Layer 7 of a small transformer language model trained on English Wikipedia (10 layers, counted from 0, width 64).
A neuron's activation on a vector x is GELU(weights . x + bias), where the dot is the dot product.

Input weights of the MLP neurons that the questions are about. A number n stands for n times 0.017.
n3 (bias -0.014): 18 7 1 -16 -27 1 -43 35 53 20 -10 -20 -11 22 17 -12 -31 -9 53 13 -36 -3 -29 -33 -32 11 32 16 -35 17 8 10 -12 50 -28 -20 -4 -23 8 13 18 14 22 -22 5 4 28 -25 -17 -43 19 12 37 25 -30 -17 -4 -21 28 18 9 -40 -5 -30
n22 (bias -0.045): 14 -5 41 10 -16 -4 10 -33 4 53 12 40 -13 30 0 -17 -18 54 5 -4 3 -16 -60 -16 -29 15 -19 6 -22 -22 -39 12 12 -4 -3 14 -13 20 34 46 12 0 -36 -1 6 11 -40 -21 16 13 -8 21 -6 28 34 10 30 28 -23 -38 19 -37 -8 -23
n33 (bias -0.085): -20 38 -4 -18 1 -13 -2 22 12 9 -9 -24 43 -71 -5 -19 35 -28 18 8 -27 17 13 2 8 15 2 -19 35 18 0 -6 -34 9 -21 2 15 -19 10 27 21 -20 -11 -2 2 34 -1 -37 -3 41 4 20 1 9 -1 19 8 -6 23 20 -52 -10 -68 -34
n48 (bias -0.067): -38 36 0 -9 -30 -13 15 6 -30 5 8 -4 0 -1 80 -10 -6 -9 36 -12 3 -16 -37 -5 0 65 -44 33 -20 10 -11 -32 -11 9 11 7 -21 32 42 13 -41 17 -62 31 -14 44 0 1 -16 -3 22 5 2 -13 -2 12 -2 -19 20 -59 -21 4 -11 1
n50 (bias -0.011): -7 14 27 -17 -16 -2 6 -7 -17 -6 2 -29 24 18 -12 6 14 29 -9 -13 0 -9 -24 38 8 13 -28 40 -35 -16 -52 28 19 26 -45 -18 -40 -6 20 68 -15 -25 48 6 15 27 51 -20 -61 -29 3 12 28 -31 10 6 -16 2 12 16 9 -33 12 9
n54 (bias -0.091): 31 0 6 -5 0 0 10 -5 -20 -10 9 -23 -3 -5 23 52 13 -34 49 4 16 -35 27 -38 -10 4 37 29 -13 32 44 -58 20 12 -3 40 5 -26 -16 -30 -47 7 -34 -25 -32 -10 -33 -8 19 55 11 12 15 7 28 -22 -47 -8 -23 10 -33 -21 27 4
n56 (bias 0.008): 10 -1 -7 1 -26 -3 40 20 3 13 -16 -15 -20 9 -8 17 16 -9 3 -5 13 8 34 38 1 -45 -10 -6 -48 27 13 -24 -19 36 14 17 -12 -76 12 16 -42 -23 -15 -2 -2 -22 30 26 3 63 -22 -14 35 8 1 -11 4 -13 0 -4 -15 10 -24 1
n59 (bias -0.102): 20 15 30 12 7 -5 -9 -16 19 -9 -13 2 5 33 -6 44 27 -4 -28 -9 -20 -14 -48 24 43 39 36 25 -17 -1 -11 -10 5 -34 -42 -95 -24 -11 -16 -7 -56 -10 -3 20 14 -1 -20 73 11 23 -5 -31 17 -1 -11 34 -10 16 2 -19 -22 35 2 -19
n64 (bias 0.004): -41 4 58 -5 -31 -33 -33 15 -35 51 -31 34 35 8 28 9 7 6 5 26 -5 -7 33 -42 44 -44 6 45 -2 32 -15 -43 -63 8 19 9 -7 -37 30 14 -7 -34 -14 -23 29 18 27 -12 17 -13 -11 -24 0 -8 21 -15 -18 -21 -17 36 -16 23 -20 21
n78 (bias -0.093): 17 -18 5 -29 29 -65 21 32 3 16 0 -5 13 -29 -19 42 13 14 9 7 -69 -28 -43 0 -25 -14 -14 32 -16 -18 29 -33 10 14 13 5 10 -3 -44 21 36 -10 0 5 7 -19 11 -46 -4 45 5 -40 8 12 -17 14 6 17 45 -8 38 -3 17 18
n87 (bias -0.051): 2 -16 19 4 -18 -22 -30 4 10 -9 -4 14 -24 -40 -50 37 15 41 -5 -13 -18 12 38 -27 19 6 6 -16 -2 50 1 -11 4 26 0 4 -24 -20 2 -36 24 17 35 -1 -6 -35 5 -20 8 10 9 -28 21 -8 6 -17 -8 5 -7 -38 58 27 -1 -5
n102 (bias -0.022): -30 -36 -35 15 -34 -5 -50 -20 22 -37 40 50 -3 16 21 3 13 15 5 21 5 -25 30 -22 -6 -13 30 9 -65 8 -4 -26 1 -47 4 60 -27 -15 13 15 -20 27 21 19 24 -42 20 19 17 2 -17 25 -7 28 -46 -1 22 28 -3 -9 -21 1 15 -9
n104 (bias -0.048): -6 -17 -2 6 -29 16 -9 6 -15 7 27 -4 47 -15 0 25 -34 -12 -14 44 2 17 2 -25 28 -60 -21 4 -19 26 -34 13 25 54 13 -20 -27 4 -15 2 5 -1 -21 19 -3 -20 -32 -18 22 20 -1 64 40 14 36 -21 -36 -7 -24 -12 -3 9 21 -40
n111 (bias -0.087): -5 -9 6 -7 41 -33 -1 -13 -44 14 -15 21 -22 -4 -9 -33 44 -11 7 -43 28 31 0 -4 -17 -20 -43 -31 32 -13 32 14 49 43 -42 -22 13 -19 21 37 -21 -44 -16 14 -11 -6 16 30 16 -37 -34 18 29 16 39 -13 6 1 0 15 17 -26 48 11
n123 (bias -0.001): 22 56 -23 -37 18 4 -4 8 -23 27 18 -33 -30 0 10 28 -2 23 1 0 -20 -1 9 13 -14 26 -9 27 26 32 -43 12 24 35 -22 -23 -45 8 38 -16 -16 29 -3 -18 -15 12 0 -22 17 -19 0 11 1 -20 -25 30 -3 -37 -28 -45 -21 -6 1 24
n130 (bias -0.048): -4 1 38 8 -6 -29 8 30 -13 -24 9 25 -3 16 -20 -27 36 5 -40 20 7 6 -44 2 -4 -12 -25 35 -1 65 -1 -1 41 2 -11 -13 37 8 37 21 -10 -75 -18 -27 5 -60 -4 -15 -14 2 -43 -4 41 -13 15 9 43 -3 11 12 -20 0 36 -2
n134 (bias -0.144): 4 67 -6 -27 -5 -19 -14 13 16 35 12 6 -16 16 -40 20 -21 -10 34 -9 -26 4 -18 -73 -30 14 4 -9 -21 -19 -9 38 80 -12 4 -10 3 20 -11 18 28 23 7 21 -1 35 -51 0 -25 -29 18 -12 4 -49 4 -4 14 26 30 -44 -18 13 37 -34
n148 (bias -0.057): -6 -42 22 18 -16 7 5 10 -24 24 -8 51 -23 31 -79 -27 -33 7 -36 5 -5 35 9 32 -28 41 -53 28 -19 27 -42 -30 0 49 -26 10 -16 11 19 23 -7 37 11 -20 35 -25 11 22 -15 -33 -40 12 -8 15 -10 6 -22 -35 63 36 3 5 9 33
n161 (bias -0.111): -2 -41 3 15 27 17 -1 7 1 55 -8 1 -48 1 2 5 25 -5 -36 -39 -63 2 -1 -5 20 -21 15 -19 7 29 43 -4 7 23 -25 -18 33 -14 -9 -5 -12 50 39 -4 2 -10 4 16 -31 -22 -24 16 -17 -19 3 28 -12 44 -17 -29 8 -24 20 35
n165 (bias -0.037): 42 -9 23 -11 -13 29 48 17 -10 3 11 -9 -47 -25 -9 -7 1 -23 -6 17 -45 -30 -20 31 -13 -26 11 -23 25 22 17 4 -37 13 11 10 -52 -15 2 -12 19 21 45 5 -45 25 31 -6 26 12 1 22 13 35 -7 -25 -24 -3 33 12 -24 -34 -25 -12
n171 (bias -0.084): 41 21 47 -6 -43 -25 24 41 14 -41 38 51 19 -46 -14 -7 -15 -2 -6 24 -5 -9 -2 -36 10 -42 13 7 -13 6 -13 18 8 4 6 19 10 37 -13 -12 34 -24 14 33 -25 -7 -49 -26 27 -12 5 3 22 24 -47 -1 19 -21 -25 -26 -39 23 48 -26
n180 (bias -0.066): 30 -11 -19 -40 -11 11 27 17 -11 16 -16 31 -38 9 32 30 -13 -8 -40 -18 24 46 -15 -28 3 -15 14 10 26 16 -17 -20 -33 -21 -10 -30 44 26 23 5 7 24 -4 -18 13 -16 -24 -35 23 9 39 9 -13 -9 31 27 12 -25 -31 -37 12 -7 3 -29
n194 (bias -0.039): -15 50 -46 -14 16 3 31 -38 16 18 26 -26 -11 23 -9 -16 8 -7 14 23 11 4 -11 2 -1 -19 -7 -8 37 -11 -8 -8 15 -5 22 -7 1 10 10 5 -7 31 -27 -6 -36 -19 12 -3 18 8 -36 -14 -1 -2 6 0 6 -13 1 26 18 -5 -71 30
n201 (bias -0.060): 0 5 6 6 -45 2 18 8 39 -51 -20 45 44 -51 -1 13 -11 8 -11 -25 -54 58 -7 35 -3 -9 2 21 16 -12 4 -31 -39 10 -7 -2 11 24 17 32 -20 -18 -6 -33 4 17 -14 -10 18 -4 37 10 28 -12 -10 -11 2 31 9 16 -25 -22 -7 -22
n202 (bias -0.079): -14 -31 21 -13 -51 12 19 38 2 7 16 -3 51 38 -6 -1 2 -56 20 8 -43 8 -3 -8 28 -12 -5 20 -11 -17 29 -16 10 -6 -25 56 -29 -31 -4 -13 4 4 -18 38 -21 -30 8 -1 11 22 38 -38 2 8 1 12 -32 30 1 4 -45 -35 17 45
n204 (bias -0.100): -15 8 23 28 -23 -3 8 18 1 -14 15 -34 -23 5 -27 -26 19 -23 -46 43 35 6 25 -35 -25 -7 19 34 -9 -2 8 15 20 66 34 17 40 -1 -52 0 -19 -50 -6 7 19 34 -22 -24 10 30 -30 -22 -11 46 -21 -11 4 -35 52 5 -46 -33 -3 13
n213 (bias -0.004): -14 18 9 57 -4 -26 -16 -4 17 17 -27 1 -5 -16 42 -11 -19 21 -57 49 -8 -48 -47 -15 -4 -17 17 -1 -17 50 -15 -28 3 -14 -8 -17 1 -21 50 -18 -21 7 2 35 19 -9 8 19 17 31 -15 4 31 -21 18 2 -46 13 1 12 6 -12 -26 27
n227 (bias -0.018): -60 1 -1 -2 -9 -27 3 -11 -37 -36 -28 44 -6 -31 13 4 1 -24 40 32 -2 -40 40 11 17 10 30 40 9 27 1 3 46 15 -36 -29 -3 -19 -37 13 -69 6 28 -21 4 14 -1 58 -11 4 -5 16 -7 -5 7 10 -2 7 -1 -20 -24 -4 -29 52
n237 (bias -0.083): 19 -21 -33 60 26 -6 -14 -36 13 -8 -15 28 -22 -34 11 -18 -15 -36 -3 16 43 8 18 11 44 0 -15 28 0 -4 5 33 22 -15 2 -20 -24 -54 14 15 -43 -3 -27 -28 -14 -17 -23 32 7 -12 -31 18 37 67 39 -26 14 7 -15 -50 21 21 -17 -1
n243 (bias -0.104): -18 36 24 26 -8 -63 3 47 16 -5 25 -5 -27 -22 17 -2 33 36 -6 16 31 -23 29 -39 -13 -11 -16 73 -9 35 -18 6 -64 -25 30 -5 -10 -17 -54 -11 1 5 16 -38 22 -37 -12 -13 -7 16 70 15 -33 43 4 -6 -4 -28 37 -35 -40 -29 14 12
n252 (bias -0.049): -6 -17 -9 -34 22 -14 -17 49 44 -27 28 23 -36 -16 -43 48 -11 -23 -4 40 -22 20 -5 4 -20 26 31 -1 1 22 -36 -27 35 -48 -34 12 -11 7 17 11 -12 28 18 -11 -2 -34 -11 -23 43 48 -10 8 8 32 -5 4 -32 -49 17 41 -23 -30 -5 37
n254 (bias -0.044): 27 48 2 -26 -31 -12 1 3 23 -18 -7 -43 35 11 -31 -48 4 -6 -4 1 -1 -9 0 7 -6 -4 -12 2 -15 -7 14 -26 -19 -23 24 21 4 -4 22 -13 -8 -13 -2 14 20 14 -14 7 12 41 30 16 17 -11 8 -9 26 -1 11 -16 22 -39 -2 29

Each question shows a token from some text and the vector x that enters the MLP there. A number n stands for n times 0.037.

"ill": -3 2 21 12 35 46 11 7 -5 -25 -24 -26 39 38 29 18 -17 18 6 6 -6 -8 9 18 27 -9 -10 -44 -6 2 -46 20 8 -39 -14 10 -10 8 -4 -16 19 1 -34 6 35 -27 -2 11 -16 -13 22 -8 -3 -26 -12 -18 6 -20 -4 -2 47 -20 -11 3
Which neuron fires most, and how strongly? n50, at about 2.1

"ost": 29 10 36 0 53 21 -5 -6 3 -33 -42 -32 21 21 35 16 -9 -3 -3 13 -17 -12 25 -7 26 -7 -15 -42 1 10 -44 18 13 7 -20 39 10 26 -13 -14 -4 -3 -8 4 6 -4 -22 -10 -8 -17 12 -22 -8 -11 -18 -16 14 -25 3 43 15 -38 11 -1
Which neuron lights up most? n50

" o": -4 -14 21 13 54 -22 24 1 -5 -4 -3 -16 10 15 26 -13 -1 -25 7 -16 6 -17 6 11 17 -3 -17 -65 16 21 -24 18 -12 -5 -30 42 -4 27 -10 -11 14 -10 -11 -29 19 -7 -9 0 13 10 39 -16 2 -15 -33 -6 32 -35 22 24 23 1 0 -26
The two highest activations, in order: n33, n111

"c": 33 19 34 21 19 0 12 -15 6 -33 -33 -1 18 24 31 15 -17 -8 17 6 -8 -18 10 -2 44 -8 -22 -53 -11 17 -24 19 -4 -8 -25 8 3 17 -17 -28 -27 -10 -12 5 9 -12 -14 38 -9 22 21 -19 -26 1 -38 -26 29 9 -5 34 30 -10 2 -22
Which neuron fires most, and how strongly? n59, at about 4.7

" Rich": -19 8 18 8 32 45 16 4 -14 -14 -10 -5 30 4 41 11 -28 -12 18 9 -1 -18 10 10 -6 -32 -9 -43 -1 26 -47 26 4 -20 -12 6 14 19 8 -10 21 10 -29 -14 11 -19 -4 32 -7 -12 13 -11 -32 -5 -6 -26 24 -17 -6 20 42 -25 -17 1
Which neuron lights up most? n194

"ated": 15 -8 8 16 24 10 9 27 17 -26 -16 -16 2 11 45 28 -15 0 11 -13 -21 11 16 8 4 -23 -20 -25 -12 27 -56 -6 -3 26 -19 36 -11 11 -34 -24 16 -11 1 -8 17 -5 -2 8 12 6 -6 -24 -6 -10 -20 -28 17 -3 1 49 15 -41 -5 12
The two highest activations, in order: n252, n3

" New": 32 -24 9 5 0 45 5 1 0 -12 -24 -10 14 15 49 9 -13 -6 -8 3 -18 -7 2 24 29 -9 -11 -57 12 22 -35 23 -4 -1 -9 32 -2 23 7 -4 19 16 -27 -16 21 -16 0 18 -4 -16 -5 1 4 -52 -22 -12 24 -13 2 -6 16 -37 -6 8
Which three neurons fire most, strongest first? n161, n180, n123

" as": -8 -33 8 6 13 15 14 29 2 -3 -24 -18 12 13 41 4 -4 -24 8 -5 -2 5 25 21 -9 4 -16 -46 -8 31 -66 46 7 17 -9 13 1 11 -26 -11 11 -16 -9 -2 6 7 -7 9 -24 5 13 -44 -17 10 -7 -24 0 -1 5 26 10 -9 23 -2
Which neuron lights up most? n204

"ius": -4 7 19 11 33 15 23 -8 7 -30 -38 1 13 -10 46 14 -16 -9 8 15 7 -7 12 -2 37 8 -23 -20 -4 -3 -53 41 7 -2 -13 26 -4 25 -18 -23 16 5 -34 -17 13 -3 -33 26 -19 -2 21 -27 -28 6 -2 -19 40 -32 3 -1 56 -14 -15 -7
Which neuron lights up most? n237

"T": 3 -12 0 23 43 8 33 18 -10 -24 -20 -1 -3 11 15 4 -3 -7 12 10 -6 -16 14 6 32 17 -5 -64 -6 35 -33 15 -13 11 -9 28 -6 36 -27 -21 6 5 -22 -3 29 2 -19 30 -1 -3 -2 -10 -28 -22 -30 -12 23 -6 2 31 25 -50 5 -16
Which neuron lights up most? n148

"ter": 31 3 2 3 34 35 7 14 14 -20 -11 -1 10 15 44 9 -39 -24 6 5 -15 -17 21 20 17 15 -27 -43 -5 18 -54 23 5 5 3 16 -6 1 3 -5 10 -9 -4 -21 12 -25 -18 0 -4 2 -8 -24 3 -20 -23 -29 3 -14 25 18 47 -40 -9 19
Which neuron lights up most? n252

"al": 18 9 21 6 44 -1 24 13 19 -48 -10 -5 10 27 21 8 -17 -6 -1 15 3 -4 33 16 15 -21 14 -40 6 24 -61 18 12 -5 -6 19 -31 -6 2 -23 7 1 -8 -15 17 -23 -8 8 4 -13 19 -46 -19 -5 -36 -10 21 -17 -20 25 26 -23 1 2
Which three neurons fire most, strongest first? n252, n171, n123

" add": 9 -13 22 8 22 16 20 1 10 -14 -22 -9 9 31 45 -4 -1 6 9 11 5 -5 31 9 -5 -19 -23 -48 -15 31 -60 29 3 10 -22 14 -10 11 -1 -17 11 -13 -5 -27 2 12 -15 12 -5 4 20 -17 -29 -9 -22 6 14 16 -18 25 9 -39 -22 7
Which three neurons fire most, strongest first? n22, n50, n123

"-": 10 3 -6 17 38 -10 37 12 5 -24 -7 -22 13 8 30 24 -4 -11 17 2 -20 10 18 -34 18 0 -17 -51 -5 20 -16 37 16 1 -13 -6 -2 8 -1 -7 0 16 -22 -19 2 6 -16 9 -10 -21 23 -32 -21 -54 -4 -27 32 6 20 41 45 -36 3 -9
Which neuron lights up most? n134

" re": 18 5 17 -3 47 6 7 24 -21 -8 -11 -19 -13 8 47 11 -8 -21 11 7 6 -13 2 3 40 14 -30 -46 -7 31 -22 15 -12 -7 -27 -5 -16 26 -10 -13 12 -30 -17 -40 -4 -9 -12 14 -2 -5 20 -43 -1 -19 -4 15 30 6 16 37 16 -16 -5 7
The two highest activations, in order: n130, n59

" contin": 25 -5 15 -8 40 -1 23 -5 30 -38 -26 -15 23 15 17 16 -12 -7 -3 16 12 -5 37 -1 -4 -27 3 -63 -12 17 -43 8 12 33 -30 16 -17 6 -20 -27 2 -15 0 -41 15 -7 -6 28 1 3 16 -26 -12 6 -11 2 22 7 9 31 16 -8 -17 -4
Which neuron lights up most? n56

".": 2 -36 -7 33 37 6 10 29 19 -14 -21 -19 3 -2 34 25 -31 -15 -1 -11 2 -27 26 3 -9 -5 -8 -29 0 37 -43 18 -8 5 -19 13 18 26 -26 9 -5 -13 -18 -8 22 12 0 26 -31 7 18 -39 -18 -5 -9 -15 17 13 -11 27 -5 -6 5 5
The two highest activations, in order: n227, n161

" h": -14 -33 14 12 46 13 22 8 -15 12 -18 7 4 28 19 10 -18 -12 39 -6 -3 -4 24 9 2 -24 -10 -45 -15 23 -10 27 -5 -15 -9 33 -25 10 -19 -6 -2 -16 -25 -29 16 6 -6 11 10 -11 28 -10 -35 0 -51 -6 18 1 9 57 21 -25 3 -7
Which neuron lights up most? n202

" sub": 17 -10 15 10 46 16 15 0 -17 -11 -9 -25 -2 37 43 3 17 -17 -10 -1 -8 -17 13 3 22 -17 -33 -58 7 39 -23 15 0 15 -24 23 0 11 6 -4 6 -16 -16 -40 8 -15 2 -7 -15 -11 18 -25 17 -1 -18 -16 20 -22 15 26 8 -14 20 -1
Which neuron lights up most? n130

" Ar": 7 7 -3 20 52 42 -7 -1 -9 -31 -15 -24 27 3 51 -7 16 -40 6 13 -5 1 24 4 15 -20 -8 -71 15 5 -16 -3 -11 13 -1 -4 -16 2 3 -1 10 0 1 -4 4 -12 -6 15 -1 -8 16 -35 -24 -8 -8 -14 37 -2 21 7 21 -22 -12 -16
Which neuron fires most, and how strongly? n33, at about 2.5

"ic": 17 1 19 -1 27 12 -3 -4 17 -60 -27 -18 12 10 46 16 -35 1 17 -6 7 1 10 3 16 -14 2 -48 7 10 -49 3 1 17 -9 49 -1 20 4 -14 4 -2 1 6 14 2 -32 14 3 -15 4 -28 -21 -4 -15 -32 26 -12 2 15 45 -31 12 -3
The two highest activations, in order: n171, n254

"k": 20 4 -2 12 51 18 11 -11 1 -45 -3 -15 15 23 25 13 -14 -6 -2 3 -19 -7 23 -7 14 23 8 -43 1 17 -75 0 6 10 4 9 -23 10 11 -14 24 8 -16 -13 14 -15 -8 8 1 -11 0 -26 -36 -8 -27 -12 38 -4 15 3 51 -28 11 3
Which neuron fires most, and how strongly? n123, at about 2.8

" of": 6 -36 7 11 17 26 5 37 8 -28 -20 -16 3 2 51 17 -11 -19 -2 -22 1 -5 11 -9 10 5 -4 -41 3 44 -53 -1 -5 3 -21 1 5 10 -9 3 -1 -10 -16 -13 1 18 7 14 -13 1 9 -22 -8 5 -6 -5 17 7 -2 25 12 -31 30 -1
Which three neurons fire most, strongest first? n180, n3, n161

" ": 3 -5 -6 19 32 13 8 18 4 -14 -36 -49 11 12 15 3 -14 -25 9 31 -6 -22 16 1 41 -11 -18 -46 9 6 4 37 6 26 -12 23 20 27 -11 6 21 -9 -18 -16 -11 -1 -21 15 -8 -11 4 -20 -27 -6 -46 -44 60 12 12 23 28 -25 -12 -4
Which three neurons fire most, strongest first? n204, n194, n3

"tal": 13 -13 36 18 24 -4 13 8 9 -37 -38 -23 14 8 34 12 -27 -3 17 14 -5 -26 20 26 30 -14 -14 -42 17 21 -42 4 1 4 7 17 -2 14 -6 -15 13 -29 1 -29 35 9 7 11 -5 -10 14 -24 3 -11 -28 -28 31 -14 -3 30 5 -34 -13 -8
Which neuron lights up most? n64

" se": 5 -8 21 21 54 12 32 1 13 -21 -17 0 15 10 34 -3 -9 -2 -4 10 23 -13 0 18 16 -18 -1 -54 -13 22 -31 32 -12 16 -26 -12 -16 19 -7 -14 14 -20 -5 -50 2 -1 -20 21 18 -14 19 -30 -31 -20 -33 -13 10 -19 14 29 37 1 1 3
Which neuron lights up most? n59

"ip": 13 12 30 16 61 15 13 -8 -12 -8 -40 2 16 18 31 6 -3 5 4 -20 -38 10 15 6 29 -17 -32 -40 4 30 -34 31 25 13 -33 21 -13 19 -24 -27 3 17 11 -9 1 -39 -19 3 1 -28 -6 -18 -20 -1 -17 1 29 -17 21 -11 7 -11 -3 1
Which neuron lights up most? n161

" win": 17 -28 6 0 46 22 29 32 15 -18 -4 -15 2 31 47 25 -10 -19 -12 8 -10 -11 25 13 12 -21 -19 -49 0 10 -45 32 21 -3 -11 -2 -18 23 1 -13 1 -13 -7 -11 12 -11 -4 -3 10 -15 6 -22 -5 -16 -19 -3 13 -17 0 32 22 -28 -19 -9
Which neuron lights up most? n252

" ind": 6 -8 15 17 19 18 7 2 -19 -26 -27 -23 -14 28 14 -7 27 -27 9 23 22 -24 22 4 16 -27 -14 -64 -3 33 -6 -17 30 16 -16 20 -5 14 8 -41 25 -40 -7 -19 21 12 -8 7 8 10 4 -19 -29 -8 -14 -6 28 6 5 42 11 -23 -11 7
Which neuron lights up most? n204

"ra": 9 -13 11 -2 35 17 31 -13 -7 -28 -35 13 1 4 16 10 -13 -25 -20 6 -17 9 25 -14 37 -11 -25 -39 -6 0 -43 34 5 18 -5 41 -25 5 -6 -18 29 -3 -25 -20 13 11 -14 18 6 15 13 -29 -1 -17 -26 -3 50 -23 42 49 21 6 -17 -23
Which three neurons fire most, strongest first? n148, n33, n165

" a": -1 -30 7 6 6 5 7 35 -10 -10 -14 7 4 -5 50 20 -16 -20 23 15 -10 -7 14 9 20 -13 -1 -44 12 46 -38 19 1 8 1 21 -18 -8 -6 -7 4 -19 -13 -28 17 28 -15 -5 4 5 8 -25 0 -31 -32 -28 39 4 -5 15 0 -2 8 -28
Which neuron lights up most? n64

" day": 11 -10 4 26 28 24 21 32 20 -15 -2 -13 2 21 52 11 -23 -6 6 -8 -6 -17 17 13 2 -12 -26 -31 10 25 -66 12 -4 -4 -9 -1 0 10 -15 -12 8 -7 -15 -29 10 -5 20 3 1 -15 22 -30 -6 -5 -26 -15 14 -11 9 22 22 -36 0 -2
Which neuron lights up most? n3

"ack": 14 0 9 14 25 40 14 14 -3 -27 -35 -17 4 31 44 30 2 -11 17 -3 -22 -10 -3 23 22 1 -1 -41 -16 20 -58 31 16 15 -11 30 -8 2 4 -5 7 5 -6 -20 7 -20 10 -8 -15 -25 9 -28 -1 -24 -19 -15 8 6 -6 -7 47 -30 -12 -9
Which neuron lights up most? n50

" F": 3 1 1 34 45 20 28 -8 -4 -21 -7 -20 15 17 37 -2 -17 -7 9 13 1 1 11 12 15 7 2 -85 0 31 -23 5 -20 1 2 10 8 18 11 -18 2 -1 -26 -19 13 -5 -22 -6 5 -12 2 -26 -42 -13 -10 0 20 -8 24 27 13 -31 3 -5
Which neuron lights up most? n194

"se": 19 7 8 -3 36 17 28 26 21 -27 -31 -17 -13 10 56 -5 -20 5 20 -4 -16 -22 -6 19 7 -9 -16 -29 -3 4 -38 -13 14 19 -9 25 -16 7 -27 -2 11 -19 -11 -28 8 0 -1 5 35 24 1 -21 -13 -22 -38 -27 12 -12 18 28 22 -29 15 8
The two highest activations, in order: n78, n165

",": -4 -30 1 23 28 4 17 41 23 -15 -25 -34 6 12 49 -1 -25 -9 -2 0 3 -13 30 -12 3 20 -16 -32 2 24 -55 -11 3 1 -12 9 -10 20 -18 -8 6 -16 -21 -6 5 8 16 11 -23 3 31 -21 5 -4 -13 -24 14 8 -4 26 17 -15 10 -3
The two highest activations, in order: n3, n48

" two": 12 -17 12 -7 20 21 -1 45 14 -3 -28 -16 9 -3 48 23 -16 -8 1 5 -6 -24 16 17 16 -18 -23 -45 -1 21 -46 29 5 -3 -14 8 -3 15 -11 -18 10 -23 -2 -26 8 18 2 1 -19 -7 10 -3 -2 -1 -33 -32 41 2 -6 28 20 -30 16 -2
Which neuron lights up most? n3

" in": 1 -33 -1 9 7 35 5 17 5 -18 -16 -30 4 25 54 28 3 -21 -7 -8 -8 -6 11 2 21 -8 -8 -41 10 52 -48 13 5 -5 -13 -7 -3 21 -12 -2 8 -11 -11 -7 -5 -3 -6 8 -10 -2 16 -30 -6 -2 -25 -3 12 -9 17 20 24 -18 19 -15
Which neuron lights up most? n180

"orm": 20 1 20 16 47 15 19 -3 -10 -46 -33 -11 22 16 38 -1 -43 -3 21 -16 -27 -21 40 10 21 -11 -29 -35 -10 3 -9 4 12 12 -18 18 -13 26 -22 11 -1 9 -4 -2 22 -6 7 -5 26 -15 14 -19 -17 3 -40 -21 23 -8 -2 41 2 -25 -20 5
The two highest activations, in order: n201, n165

"o": 0 -25 -11 -10 41 -14 21 1 3 -29 -3 -3 -3 25 30 19 -18 -28 -13 21 -17 -11 31 24 24 26 -14 -40 -14 7 -23 12 17 -1 -15 13 -28 25 -13 -25 14 -3 -26 -6 9 27 -17 53 1 3 8 -26 -42 -2 -18 -24 32 -9 27 22 41 -9 -12 -1
The two highest activations, in order: n227, n59